Layer 6 of a small transformer language model trained on English Wikipedia (15 layers, counted from 0, width 128). Numbers have three digits each and are written without spaces.
Take only the direct path to the model's output, skipping the later layers: a vector added to the residual stream pushes a token's score in proportion to its dot product with that token's output vector.

Output vectors of the tokens that the questions are about. A number n stands for (n - 500) times 0.0025.
"ork": 499247464480490610486578383305494418443704570409624531481344348509558685648306513514152258336491584454543479400586528695600377487435740638641564435540685595334512461405365244396462462477374426411444209613394506453445665438506330536343553439559424680593547633619308422644489446244469506395850638311660560603766618345552707408494593699429787390552561458581373495895741473536324666373498
"ics": 707552545313730569578341546323531397398430524513331478213479458466537536520643273554486542718382427198522764590421523798524583399300500596605514390422592332645499603220105467304674445541518864750658296467473325565568563712605377563342404581389489536863479476382400602511423450457479590352514310547770323391651517670413453536548539522228407197710543422791469554671738454420508422451686
"ount": 398495499556556554503691582141278517383690586724328406558266518503337447564613672608395347464553523351381455594572503531578633514669664439369371460439366365495378571468465476475631486644375481644510362364691622425771560580499155442520715518464354710558571421603488495562530294562519559433415329366544407685653153299471521474310631588491692437427597507537663454506507481829416614549495
"ri": 629226427421501535453677443533489436444587505455387566398560471543508480454530313409593518597282430595662552446551336227460562690748585756372500550677682511466550369256587597588490404364560353686534547590406556656575536703445583634400544438515307531266569549188487432548582508500301396334422634412763518428387479480338357562441456523410727566363504639559334560504723362592390766582522
"ind": 423449317585719416235591658345624483413346492292525465403522659520616606597314584622380212668474547659627457446528346635574273544287711540461369383355422481548485466709641351449400527542474615634523384414650548568590486512334582543527525405475408642418543480546432447540675465376634528435739430420412411644446479466567527342685617768507512258472595527558323493682640497617366645265412
"ous": 594513597510489554493693487122551572517497500565336308505390491518373692566451659577221388757505688683725411431517628501204538434459672425618483498288650351244442363489235485547210532615429435513565135658412498595651477605625574252464706427340483596505781678554540505519365381217292592632467421551517548533615570673424544594655673556364548562501405366483460294644530270466561838479530
"^": 455648687479550486643596563573252530347491665403541527513387427494304618469375641406532412607466225471348403388554620460494398345575406511663694536345530638360442669636472501494558572641456368376546545413599538570414484380613452482546358474545455445655471433487580501715437527522338523220666522531573510539660242558630560535423533446516386380630427549571617510353733445406485697390470
" Cl": 565507400403467458477454401480596585491525375649523668378561551487555526524582586409490429484433560298408431618582546638562264539608419343520436487366523345537504487417538520601379394418305738408489443531367421584462512573591587453589563439518421471606535566397573684603536626521555412429577346471552444574446426631440696550532489397677408411412429422514494462491534652588568517598435
"ard": 592419632534496329626815476451714319517393516679485594540390340517621458563362564496445278260524561511339515460515581461398495491429668334608670468633712606489445352420388328336564446310313678477428188555353516589577671371400437527558659519591308566590525583569607441587543288534828558644717504431422338652577362694410450397396673629661762492516554520385396551507318311599545429241507
" us": 368444423337547462606546604615337382537469489599479416434431614484432509550354448577464329400560360378655462493446441563595397506417629557629424454313528591507563745582515499571536352697373569440383542441548560483558569575486624465310485405364464413556652420444480562529362477554517549414707566254460423543695508562605475430499462401340505548550634605707565571601588497460490583364577
" fl": 416458425407425503379479493404396626494466507557491490588600640491404506557449548568369515434557348379577479584477437497528298411492598551650358572397415457564527753418352315719626316569373553460418588494487516592651471567431622417254518491450435376584466624248738635506536573500512576516554470426311425573629399657606575643646564418409530534526705500363449426517468442571483542494661
"ph": 590518287540890411456590531027491572459422291415469426665504343460385631426549468559627448627576513293553517658409491487581310463694495678551447264391519199678419485601476284641469606495527401380337589493575357764619607447619432499467591532355651447825332479256491623514605378353324797807392384350704354679364193441437508688579732450299617533445487538562552665700491778528443668463184
" rele": 488354416268515576860565356538398646544508520511472552388586492507473498704508260504552349356634274168631663409476466468527290652451449453625492540340413620518491778529500327577612496558452674515537674438520298565581444684606332273468637292551341507640675497485575729685373516489567583355452431403409596642539515569604511447420441508400525562564358633797577407437378452459470433369442
"b": 576713368417597453461576496431677539473427555499523517688442656519547640438338422466606536598387593219680541594354595335604357357352429551658582557510396356597439428554506451475348582356492518522337727388547690587654381398421327663491464482353597591507493387440535334631452410453524548638214586606707675443410445398378602463561482488521300686380521563406322648367502593557566694385618
"ile": 539520546549902653465462462332437405459455502594285624349702338502595474616552417451587111587424449347500551558328667548522594664529441667615406507500504480448515478668444481339601517363480581504631475571597366441590489709479857582367559490331587486480480340408478382610518223405436586583364540681496585340471238500480562274492507613596694079445578305542629376599457383889285573546659
"W": 552391593651609621555508416333261705508639590457657508633597556512662582593401581464469308546545565386352394341537509549664479573367418754385509474492532354343480616584397307492469556428461542725445474395317403520417499361688759592531529682558554411423580486466452351496509537438682511313573378502605643492530518417291301468398379635572471533380552387448511301662611523619435430537485
"===\n": 593600591467566660761413354452603612512279658391425786529402525519536485414337463493390577468744389724349662458469415548690606538308369572720516518411462316230491801249336690532547348487532316462672537445276457404463681669490544584370621544338289616669595661377382700716383524611504722445367476318542437362608365400419508438492577609399476382633498640529451247607610505417452550331400
" work": 414454347208502561496530522663404384534523421501634589436456571465440616526520373459294390352602519393546618350372405612577435494496653535617374614296522532377503529593284455534467332564580625464366458481552571504537565613395505472499597525566493555459615454490441664473326597463717605434610669348501526672628582418559661351531506517421591483553639509499439411414590427496478585323624
"ru": 643419443464517593378512476411355541524440453297286499711475428498457336526294373582432477565502363607389712344630522608585596645769597559414715499537529537245488455383269304389714490510326555780482490559607469456661466666455413509437571437453330547544407524402379288534663739408352524538663593615659602641358513470549124499446527421542826351463688596417410437450540607678303535590601
"uary": 422526481490545734600515545261536804458194712430349510633527379464471580638536418924359501589378521447715782293101528496515558369520357411269507608420408501223498682683367622348589302517204631391604459522216359743471468758425297335555791566457667461532688684033441645443300327526522835512305581417607399525575293529582326685338269807690848407644599181544555425690595439512430791480397
"ond": 341368410616594495366384757306440525395361545500611438412549571520417575521316638582458395651439470489429534472525425548613580421363687458478487689465450607504427525492698369355544572233409576706306401391619546441474696598594392490706649449496438646443529764618396357573525384511259602386723380448478563620559427696523431421522451607452836279471280588556520322759570329627478600417286

Output weights of attention head 1. The head adds the sum of these rows, row i times number i of z. A number n stands for (n - 500) times 0.0026.
o0: 483623279503752227489288312633485515234547463383357304489577406478579293250408476474511422477445540332531677370534270557620424672488585442708513413341673547333384669526253516454438435629625541287381587831493755072768689573431410265459644486435351648384686551567406513725438397543313499506489298693609604333768564652440518501535463659515600494659807681662413442554338725562525430508667
o1: 277652492585696609531396397721523476258634610439357650515298442287600629377570417473573585628606638643529511352528728569399502631586647488530627328803432543384506677437312396389375431289729383501476711719368538451376426633521445346391506211503327476482283628431442314530626441428445588563469395495465637618411616251514515257486695488575499536524820461691337346333507549652527811505258
o2: 408477261492436627844413562643660640673473714504555463486645379160585559444459214614655345467474594351368446669537690486598509462701493439288502570438426239380608536587608367428623716337535506381303586397714577503528354582779600486390477209568452515371674598751492524552518391374429373501349597475529452496586464493341521502545462739342583608506388424503741294363614464316442200775533
o3: 528662449490439497471641746479562482281466690644462367328491316242404606728257680535741302927453291243536422629765471616517554470465637512620580539490646327799563568639375467421323641438518581498507449354466478657328461529411508446653377282559466509543239654754439406589482518456611532572523517529396321591585407523453627206357652489539537397290488356618317454434536280680562501593442
o4: 478473387508216491522533528342692505488547640575504596490406245442532580501374530397473541384421376568662313468490537638564318352660801570578522463402682411320619484565459521419497381526365757641419580380401406609449576462651463543352431655483344446564396502704365464513785413475302683573615491379461706445447641376387516555362571434401343699778593715341614669445282553314710616556321
o5: 303563393618521179598596504574610459570439578516626436464507590740307399632390307432411440515309282469531650574609570754446283576748579573427526268405368466269378617684295512390398407577557515534627365445451352562583447566417575473672502620429362370629463793525262423418591578473409544722447670386544694411444475417446592434625549335520453585518481538635521499750620365439715473480492
o6: 558526518440408499548471414603249476725574562468431450547639317518325642557541524646307564310514351361604544365534310691599216388455611588404609610412438458424410574632428655483371401409543557423415406231767437430410327467394607627558533599659520488653583395714380483467787534581479352696601673448464214625488385597579423346326713606333389503416691510528731616628642404602419573528298
o7: 548565600584445594220759435426535554496452507587637642180368506482435529526436518514733536437742415399532288322368596710482598499559397527503664519178636679659601585457326409503664487771593409529460499469631336561612665649512616340400560514432349298611633645621569558521534454311538245441344428382576630547302385602631509457352534611554217360504224542422397693401581353619419345592553
o8: 445540604526758339346720579531581452274395436555488454683534459627576556659355520377721625698436626417309419348552502513456415808332390424668618638497457551407517518675532468198687430517499660304672342545733514237220391782616484486515379537430451219532472540381364676554565312644605547632616397190642313413193627566572537312271445509647349407511610571519740434564627382509306678492503
o9: 505578584381785352364506525661585754552385540704483452507731243700464637424602500386303406443581461399029359575534407358345369508787589722747475489601590437427580323592487473533403422632619473346479559340597399383477347601471501568297322349384403762593661598490668362483404365585567525319703469810385317599403377520535622528365474693572501590384210626530544603615750454431421626511288
o10: 501602266417465498543425681485398640658564491707672518539404408356554575781417572443444245493452552449408604498663417464368333449615548469386368326375413657285516524433225417542623615636468519480494567584557594383416435453605639554329542668474487346518432596538266696446587562551597469424443584460424632344669486512637480562623458347653637689599529571341466371514193539527534543432485
o11: 424733453351491358662699538475614657484388464406548522332683540366405568491467706537548578400419471357511385662285426547274544389325385524457715393347539443460554330664354427518648445748501429521395616301622208585560548417357507588414503536420660518360801609513582437539333548538698480362616607205618604508554392551380736504436320707585444516445761389257424780646709311354595368540708
o12: 793606317397510497478282395416328576569496574514546778517576519490511606466735514414554641440215678502575235575542690387550271401384355423453442425585398640531465661514567650564530703379553736774540576248427570380367517434581422343520621647433513329572619371561541478607513364455430505513312355637317229592551417601435417495452418446579652607329596386701435545477677431441643421581409
o13: 261514652417483413440440485587399477380598368446663737512480421631328493500805651530466496129649498239403544639498519532524293489526420248572497551412393388525560324518641670609425293644678535377589445492533631391701347487384274367570404616522411484332412662418660668551451558495706303566454585471565546423609431598560589479616640457578517412415380469954333420581465763207583534353777
o14: 465607540535350533443399583495610492455337360409625290662423279612583407506551316523588248639488808522548447277278562529465576650501669402509533625825683572494824617769360786430442403595721388648435444308577791619465378430527267659556429408303629667422466761461481288700339399329650272372576578369640514315385491457433348590538337500483626691368522340367567520364464393873468384385463
o15: 225686506620535458523540484356684453304536470556467549618571339657423582562476492570431551131580330368320463456567449566582497424388600377807517476464660578433381517443636422637753397521411601364512438403469262663426723431578520552683472400514419631611823426557389463740584625588457566521302425388392192386652477448495416581825627284533591607570485752371422387344515519454330457613396
o16: 436501578436602813564333449370417547243629557444370399475507552759332525413577383636499592644567704294314869537500581636653777640409438588390630506646450567237298295403511579383419451327454315727512711667442360777422551590655580445668443601479566494185561528621422482257522577604379324655577445365518567585500550222539638371350419360345548325394560309498539396603536429670488334686570
o17: 528332549425937668233795540541541604347360343423534600676571307409412370649174576689491419591383682433331622515423492588365541666398632289308422821623539664661614443752420699496631563312456546519474615421450343760457682407543521595592469487519453345478533518473532576383529300646627532453389733280412612471488199330442458594495423479442508321353612364551535578652393271549653586278310
o18: 386462418320563117317228758697646424743491593549364715549375443388444431462536430709595636581419630321464453192636426345538619531503635412472660333265416478715414553665603644621488418432230596238433678313424743572426639274567454564609518676523682406653369688380462570447635700430723376446754601650562365391570518450649424636502390467547351512638367497670555433357252429331365642451527
o19: 300452431757418559349536763423439405457569488548465494627698424785292462632553478445553400257376532283452394365596350632769453488559382284468624293513763291626405646382552482514485669310546570570644557720396436643468583284572497647494354589390572452434587500655342285450619733523525560680504335556532522455556418550486599448632698813373259634507592318428410580514241401335622389556489
o20: 691380568597510585658403134465729491668512380560651390565342480617472392531593588484449537551578479544415554414475443421401545533609322275595572507428461422544789466476217464532469287530577447834460532322327650248568282647293321421467449388571294606459683580795468580515492640294378493828729594443479548445554403517385336509568377662474215529793641432502586524322544558519487352628666
o21: 719386488396627313399525643597713439626443491438398359566174662231538357529657375627597530397511452355466350571717436644673641617495215518450477315523669353447372248471750549285621563226518449335634749664421451280592473528663402591683528331465209332441730432504516630616558558534489428460341525371630404511485704493761542575413468813535453485806578458368409466472422517501616422565506
o22: 482438659573669516634353402274621452350622540462402594895511477703132531502460710518522241239606317496559620407623424584295535627492550572461640412673464498497361809386312383390577378542464383767284594265436376395296408618478699606612481586261530415611301470612583543795221620548428477667573549634462405514321497349580564565589272627331727618500423429525419407543554381708466534690426
o23: 560735400507488513477464641553417288430406462511615341435658624656674691343384362633325580595492368334641413625622369201635393599301545341362456394389414340618322545780526796486509644458384635626464609508409273441291538357615608501479627506432475612699306286614636344406492583252529516319378465604710254607654456647484424292590671514573648429445601573487449684597646527358540516597521
o24: 592796370730428307764684634340469763487639503509582193393413335346628635515498328127375712469635742360667513376667591414490722808458520282639667432370636196342557776383601600556700262780391383467430518482622393583332464366323565633408405614259498373523383414606445253604637551698666567574379231424403481631535575384478535453363631428446501530577671493722464238597482377542429443486349
o25: 513516631260653524262569401386462529473527574354709576430287492457242566349639372456597659307455547559381442457430461592690571451702688569588572578478595434494711597491551428602497346377348521206480600364691628576389573420436411689422466568444366666372590527554718322682556412306718625259274598277669639473629705237398201354604645518360316501555549743597573423515341635404627562464595
o26: 631726338589422732589503526565535339507370670367863278730602492613569329292454536685403421573294699397373238408261764589349596539364774193558635571539467559415367552451483640461608418514353774556344464549513431559536328442579299633375569693618285568521435526371421433451404453483332455601389351488382530440769426608665662718477552561433462394324580464446339482375334626421791608562659
o27: 424462449564585595360695649699450381554441476510631274541720797481558385574389524343513514682514449364357476367429354353630616630567707565658503510381558572496587563487580658479207659420468507551346409602487527605580619427415268429667486463461209299475636416480500448524542464506608342558369568432600452533580687519184525403587438624490469641416507628656261339440416511608263626519463
o28: 411211753280356781529442418753535460334339323407565332447496421509412731369453311456600321390638711635428323563363606383410301670667620331871399403523630556168443463597389498407716559338484440578472698580391551800399354754501361724419469470537566483588784423689517338353515484253411726487581467467612640528408625619521598510523493348452439677353411541484345406584800430713316659491603
o29: 560552434479248345411567388399734452459585795647602567551481468555679411413671483698623288510359603532567659455203333764463753611350599816676468263344526623452490633633375439502494522507616454370441333496324428669501403530392545727574464637417529606490199481611459465338331290494733369684406554225474411636522514379553481433329659625450575489530354461511365491291781632473601337490510
o30: 332787287491502081382441426236493774418445333499564589500655628490425878475355629340211503575552649454541416656296629145486591591779541398488569230603328465267643118618421599541363806399264598340515464665424270533686672584538659689410505487396744527655443571299516591537449720530618824451574470400628400445476455253449379661264395272606505662725201735827643463543574378375673324706450
o31: 419526423470649668382344447636513350364552425630167511763321620349425508612490637672394632554502509475632681221533587516041753397381638571488678571681439519294616436387296542592553603719359579325428797537427546507433263434493495718648553669532514381685401373701531435549600358422549431508368575759650665392286363438451473498330781588484539492340649225425496356558470515526490612432311

Each question shows a token from some text and the vector z that the head gathered there. A number n stands for (n - 500) times 0.0041.

" h": 465566462651602531504467607488434535499444543469444596530516457498460574624499493565447581464494
Which of these tokens does it push up most? "ind"

"op": 485460512426648567493634417434594605480499459516555458497553552620479488610544533481502390516366
Which of these tokens does it push up most? " rele"

"it": 520487539482579500473514568594505561525400523541364638628430403517336462467433564519477555616515
Which three tokens does it push up most, strongest first? "uary", "ard", "ph"

"oc": 552586465481477466368428538627516495467416501487560695679378389512460479365381525484511550654659
Which two tokens does it push up most, strongest first? "uary", "ile"

"x": 570323446421490380511468342548516586496658397639374336504562598542552434547485565462474540466417
Which of these tokens does it push up most? " fl"

"os": 475599559423623599614430586555504327386366490610528452441522540560667375471488585508566638318582
Which three tokens does it push up most, strongest first? "ru", "ork", "===\n"

" D": 589585535634579484602538465507520520476426449556502547554486489487503451498548566532542603488546
Which of these tokens does it push up most? "ork"

"le": 508394400497501532504611411600569689376612528476536576507523419483448451512611428528546501472474
Which of these tokens does it push up most? " work"

" of": 420592558624584470527486431413715433618332497442618521486465379475491439603387495446483648405391
Which of these tokens does it push up most? "W"

" Comm": 429419591487590471512522459613512608567478524506540535492484494527421515556540499485508506620462
Which of these tokens does it push up most? "ph"

" m": 483470537591517576521535631623434582504470531516576574501489426483541462575474466550581577565442
Which of these tokens does it push up most? "ile"

"ember": 566439450502526600512518541605506551524490458485532567510534474458515446570502494561517506443433
Which two tokens does it push up most, strongest first? " us", "ind"

" |\n": 514488421525648560543432484589561537524438488496468520525605495502491487508577510453444459484499
Which of these tokens does it push up most? "ph"

"ill": 443503408605526552613568556485435539379391524421484547524526547561565477473509442559541625445594
Which of these tokens does it push up most? "ind"

"est": 386493514488553472433465526553447535448425626414452595548368630388525426508523519470487555365533
Which of these tokens does it push up most? "uary"

"re": 476408471577574451565465464682625625629623473486391469560544550426428544576501526456479515637469
Which of these tokens does it push up most? " Cl"

" her": 475553519474520369449478520654408564510417558417457519597609491524544502560656361671542516482500
Which three tokens does it push up most, strongest first? "ri", "b", "W"

" ": 539556555517599563579502328470455603604504656341518460506591560583423623568563562556596520553418
Which of these tokens does it push up most? "b"

" s": 502521492536587476454480564549500526471365486496426619628462421552456469454451524552474586586555
Pushed down most: " rele"

"b": 578515517562597537557477345668490614483449519513428555493541579487377508529494581548491521509445
Which of these tokens does it push up most? "ard"

"ent": 499387535467649449632489418550521634500480456555458500476418515375503407545491466361470578518465
Which two tokens does it push up most, strongest first? " fl", " us"

"s": 594480544534548439600457449614489571486441543393400424427525504605312466544524376507585447478511
Which of these tokens does it push up most? "ri"

"h": 515548552388675412637478569559517416634483379614486388501374560645574371703628383458512533470519
Which two tokens does it push up most, strongest first? "===\n", " rele"

"at": 453509592520559556566418473554579630575421521451465553515434533431456493615402652500569527524668
Which three tokens does it push up most, strongest first? "uary", "ous", "b"

"er": 462662355659540366423419597403458456512570378459459647627410370425332447621674503594662483341550
Pushed down most: "W"

"a": 442465493619520401566474424660541643428579480386400547652350476450549409463457446437374484441477
Which two tokens does it push up most, strongest first? "^", " fl"

"ult": 612651446476538470507496519405581453507424592540531633564515468366613554585533553559493461482575
Which two tokens does it push up most, strongest first? "ru", "uary"

"18": 662541546606530493499407494564502564565535611477527499540599504564622480567499510529499537471439
Pushed down most: " fl"

"is": 694579520625559531459574567498532441500320674568446406525525514314528594642525620554407460641661
Which three tokens does it push up most, strongest first? "ous", "ru", "b"

" P": 548521540528580469565506461513522444482416533546567512455531517554626444559456518510445495322548
Which of these tokens does it push up most? "ru"

"l": 489424593600589470468484429459457533578509534538499507559670477569401624551438743532496686515542
Which three tokens does it push up most, strongest first? "b", "ard", "ics"

"hy": 488527551408652427618487558589516423625522418613419411521393524635530446671626435474510552471489
Which of these tokens does it push up most? "===\n"

" cl": 523519528535515443493465528531543556484502503484447452475477454492540504548465527527515527502442
Which of these tokens does it push up most? " us"

"ative": 518408371436522446621534487425556573600509438594380444551435438457564522505515437442484483567549
Which two tokens does it push up most, strongest first? " fl", " us"

" ac": 515474484425690508573465477617519503527388499601438565555520500439548356539538491434505467551582
Which of these tokens does it push up most? "ph"

".": 501421530539544462482561561574518562441492580459489506583444542577483376419541414548520594455384
Which of these tokens does it push up most? " work"

"9": 503513582661504415575507464466453495509490582584550548521517483501533486628607552546547457356507
Which two tokens does it push up most, strongest first? "ount", "ond"

"y": 549599460479553490651520516568539490542527429463450579616467412461583418605576425525455434425567
Which of these tokens does it push up most? "^"

" |": 509605546599569487579540570607475461467483379417508520641457424427575408556603410487415608366527
Pushed down most: "ous"

"al": 589487578589618403574564449589472539587500426559420573667488393489452516586628461359422567611492
Which two tokens does it push up most, strongest first? "ph", "^"